Layer 2 of a small transformer language model trained on English Wikipedia (9 layers, counted from 0, width 96).
A neuron's activation on a vector x is SiLU(weights . x), where the dot is the dot product.
The model reads these tokens: " " "18" "h" "31" "m" "4" "3" "." "6"

The vector x that enters this layer's MLP at each token. A number n stands for (n - 500) times 0.011.
0 " ": 380 572 517 599 529 554 442 472 467 556 456 643 446 447 504 575 590 521 483 500 517 481 577 563 599 331 573 526 478 504 410 468 533 594 486 570 500 538 448 481 483 427 540 642 447 425 528 524 481 529 386 521 605 459 525 497 471 444 444 432 554 522 559 549 638 535 422 608 563 528 554 394 573 960 540 474 545 606 490 380 472 312 526 483 578 412 536 453 479 563 498 514 589 322 509 534
1 "18": 661 625 418 608 383 497 419 494 412 475 405 713 337 440 518 394 517 301 559 637 294 470 545 500 491 388 571 630 580 543 492 399 483 371 537 592 458 536 454 379 454 251 556 581 467 572 454 396 408 472 484 345 471 660 404 535 493 395 474 524 530 418 617 671 532 359 422 518 526 389 512 423 540 733 431 511 621 500 418 442 502 278 444 429 530 351 354 546 396 538 278 547 845 458 555 621
2 "h": 691 513 353 565 437 491 348 638 336 501 589 614 379 501 481 490 473 511 406 664 478 263 568 434 393 673 417 404 669 563 282 346 432 601 516 459 339 631 315 597 555 602 540 510 437 399 384 394 488 393 438 461 451 345 493 575 523 444 586 518 487 456 501 405 457 373 336 557 524 494 506 458 584 648 678 676 428 332 573 459 462 388 377 487 592 340 383 684 452 421 551 203 659 565 804 476
3 "31": 539 488 496 616 424 736 448 582 434 449 417 660 378 562 453 441 495 460 507 662 457 444 539 473 421 483 490 739 380 461 655 292 482 409 512 635 578 455 779 386 555 516 436 673 465 460 503 466 533 394 390 376 507 465 430 563 524 487 652 495 465 396 666 569 570 566 491 319 496 523 536 604 609 722 548 453 511 556 523 520 437 435 290 625 502 506 361 664 581 624 380 468 687 671 637 506
4 "m": 449 497 386 568 442 598 430 684 267 577 547 488 428 577 417 345 569 591 333 595 297 414 458 341 512 514 390 449 451 505 400 397 504 497 534 515 428 647 504 431 600 315 524 534 302 449 354 412 472 476 542 392 500 298 354 350 538 505 526 419 557 402 492 527 434 498 340 515 489 499 586 423 689 744 656 491 325 466 517 543 515 482 272 458 449 498 426 621 461 538 647 401 758 719 678 485
5 "4": 671 607 529 652 342 604 420 589 448 467 417 642 468 406 458 428 425 489 610 590 512 373 517 527 490 563 405 484 407 395 635 195 460 430 534 501 512 435 754 423 495 480 466 644 463 450 567 526 484 385 435 479 583 452 457 396 451 411 682 499 525 384 630 462 476 520 513 451 546 587 421 490 706 707 572 568 565 571 519 459 243 534 523 669 548 390 329 500 557 544 564 408 586 681 566 442
6 "3": 570 609 438 649 368 621 419 546 416 534 391 668 404 453 431 373 535 521 583 548 501 293 556 459 424 570 504 545 507 459 705 229 375 465 544 567 551 485 798 435 512 369 521 711 426 599 560 495 496 405 414 520 527 444 492 429 454 525 587 468 518 399 527 459 562 564 423 402 369 564 483 608 664 699 623 531 597 568 532 520 408 366 442 661 524 374 413 518 452 586 551 439 666 703 577 441
7 ".": 616 339 410 668 540 535 490 389 416 669 524 600 165 339 506 480 544 467 572 461 413 398 517 495 466 421 522 386 672 536 516 592 469 414 466 510 478 531 584 296 622 425 516 650 404 653 496 565 651 383 424 513 551 328 393 484 520 523 450 462 433 372 547 643 511 550 480 481 492 654 473 452 627 668 537 314 459 421 472 438 507 416 487 611 482 488 358 498 275 475 590 384 629 413 554 444
8 "6": 502 631 381 672 325 524 420 474 647 466 400 550 445 321 511 440 381 360 598 622 526 486 531 472 535 494 439 510 495 460 670 285 470 354 537 514 591 577 703 456 503 218 493 626 530 469 481 500 514 455 460 434 604 567 499 534 504 488 535 436 509 385 393 508 466 465 505 453 567 496 585 391 644 706 495 452 585 493 530 507 398 470 443 708 506 427 471 557 508 631 362 479 570 537 471 585

Each question shows the input weights of one neuron of the MLP. A number n stands for (n - 500) times 0.0014.

n354: 535 503 501 390 706 490 612 566 635 633 461 452 387 659 560 430 256 706 580 468 428 587 519 556 427 417 496 705 616 453 278 563 447 466 423 429 572 475 605 704 789 646 458 500 532 584 413 305 381 427 578 593 630 403 261 449 310 633 507 652 320 351 517 462 524 566 468 427 552 454 536 578 254 454 684 658 624 681 450 607 289 256 586 649 524 583 478 575 654 720 492 626 338 331 465 339
On which token does it fire most, and how strongly? 3 "31", at about 0.24

n299: 515 504 500 489 495 507 508 504 495 487 497 501 489 492 498 502 498 499 495 509 515 500 506 497 485 505 513 490 496 483 500 499 506 507 489 517 483 506 498 491 498 496 503 503 506 506 484 512 498 499 497 488 496 500 503 495 505 504 486 502 504 505 499 504 509 481 500 506 501 501 484 502 509 505 493 506 498 491 504 503 501 500 491 502 497 507 494 497 507 496 505 493 497 500 489 498
On which two tokens does it fire most, strongest first? 2 "h", 1 "18"

n61: 474 571 494 256 546 489 232 442 543 412 507 552 292 575 619 663 521 646 654 478 678 502 575 360 569 390 439 447 570 575 429 567 525 566 610 441 544 462 312 667 573 642 697 406 606 589 531 329 459 389 610 415 619 530 456 395 457 512 510 499 489 819 444 182 536 558 143 754 465 570 459 712 526 517 306 333 422 439 206 245 628 441 607 383 556 574 653 503 538 555 570 579 527 372 327 353
On which token does it fire most, and how strongly? 0 " ", at about 1.4

n94: 565 543 605 404 549 587 629 670 578 570 161 451 350 530 214 463 509 534 537 528 412 539 470 476 563 651 510 488 435 413 422 432 303 381 464 444 337 350 429 520 623 536 374 372 344 549 663 413 310 553 641 601 539 679 520 426 374 633 522 460 414 510 553 630 407 354 401 623 547 573 444 732 518 505 695 377 551 438 571 402 324 392 424 418 609 744 436 344 534 719 491 501 538 478 438 535
On which token does it fire most? 5 "4"

n331: 508 496 503 499 496 490 507 498 496 508 496 495 492 506 504 506 495 491 505 506 509 503 494 515 488 506 505 509 491 492 498 497 501 516 493 511 502 507 503 499 491 498 496 503 508 490 501 511 503 503 506 480 497 500 489 496 511 493 504 504 503 500 489 495 506 492 502 497 492 495 493 502 512 504 502 509 499 493 505 512 510 492 497 488 504 517 486 495 505 503 504 494 497 494 493 501
On which token does it fire most? 3 "31"

n164: 522 690 605 439 455 705 501 501 711 538 478 500 594 443 328 628 259 453 369 598 404 711 393 576 610 651 461 547 520 440 570 545 458 508 635 199 415 325 482 544 612 401 489 388 488 628 525 537 446 511 606 636 483 672 561 593 510 540 644 504 614 483 442 246 443 374 635 250 577 415 472 686 433 515 587 556 431 448 400 567 589 625 508 536 418 471 517 413 500 496 515 450 650 572 435 603
On which token does it fire most? 8 "6"

n293: 501 498 512 491 501 495 494 510 500 508 501 502 487 501 504 507 497 498 484 512 514 493 491 491 495 509 502 508 502 496 509 502 495 495 487 513 499 507 506 495 491 508 499 509 501 498 496 506 492 499 502 490 513 502 501 505 496 510 495 496 500 515 498 507 510 494 506 500 496 489 488 503 514 509 497 525 503 495 504 505 494 493 495 493 496 509 487 493 490 503 511 487 494 494 486 504
On which token does it fire most? 2 "h"

n500: 577 319 530 394 642 597 397 472 213 532 515 530 581 676 419 424 522 647 495 473 403 470 495 500 609 557 392 463 471 334 531 495 535 503 563 555 478 347 509 483 589 680 303 408 494 490 527 451 370 417 477 427 482 596 536 491 466 425 564 455 363 688 644 501 539 479 486 553 654 477 456 580 578 542 527 481 400 464 713 446 528 690 505 499 608 439 356 570 464 616 428 480 450 411 393 334
On which token does it fire most? 3 "31"

n473: 489 499 511 501 500 497 492 509 498 503 498 511 503 511 500 509 503 496 498 492 503 494 489 501 499 498 491 506 496 512 508 499 502 496 508 505 507 499 506 500 508 504 506 515 498 506 508 502 494 514 517 507 510 497 502 504 505 505 498 496 493 507 499 490 504 502 496 512 515 502 502 496 497 493 491 502 488 505 507 497 498 494 507 492 510 505 496 503 492 507 500 501 495 508 491 506
On which token does it fire most, and how strongly? 0 " ", at about 0.027

n92: 496 493 636 433 653 388 446 254 484 346 489 656 622 589 449 466 522 616 656 610 543 376 408 462 619 683 551 451 558 512 548 496 372 497 528 324 379 329 414 561 439 254 667 522 416 540 370 713 589 516 598 355 587 607 578 503 511 229 577 545 723 319 570 475 415 688 409 577 921 509 354 541 593 416 301 351 471 225 512 287 477 519 371 417 702 578 307 481 634 645 472 522 393 264 400 379
On which two tokens does it fire most, strongest first? 1 "18", 5 "4"

n126: 317 460 550 473 517 427 539 554 642 480 332 463 437 574 393 407 335 364 778 316 377 278 396 595 453 555 414 635 620 316 319 596 499 365 249 545 554 403 467 469 530 554 400 257 358 533 857 378 331 453 408 430 371 517 372 370 540 305 360 600 719 600 399 608 665 720 725 526 641 314 591 429 648 320 613 466 474 299 342 547 357 422 443 453 653 496 316 539 663 295 560 430 503 645 224 437
On which token does it fire most, and how strongly? 5 "4", at about 0.13

n363: 495 496 508 503 489 505 496 498 495 500 515 499 506 515 508 502 495 494 509 486 501 492 499 506 484 505 490 498 499 518 493 495 496 503 502 493 496 493 501 495 514 508 504 517 502 500 496 504 499 506 512 494 491 501 497 496 490 494 496 488 499 515 483 496 508 498 495 485 494 516 500 497 501 502 503 499 505 496 503 495 501 496 498 499 491 503 507 494 493 501 507 507 496 502 500 507
On which token does it fire most, and how strongly? 6 "3", at about 0.024

n394: 686 601 783 477 489 418 478 474 524 441 494 429 241 513 328 359 545 463 651 426 552 674 534 511 516 619 388 392 630 341 194 539 556 465 405 468 568 512 190 649 550 545 610 322 490 571 529 431 478 487 437 562 684 744 372 463 500 309 317 613 440 616 553 534 493 463 671 544 528 351 421 271 773 463 361 376 511 569 437 530 351 570 403 416 732 711 343 259 347 569 458 562 388 426 347 621
On which token does it fire most? 1 "18"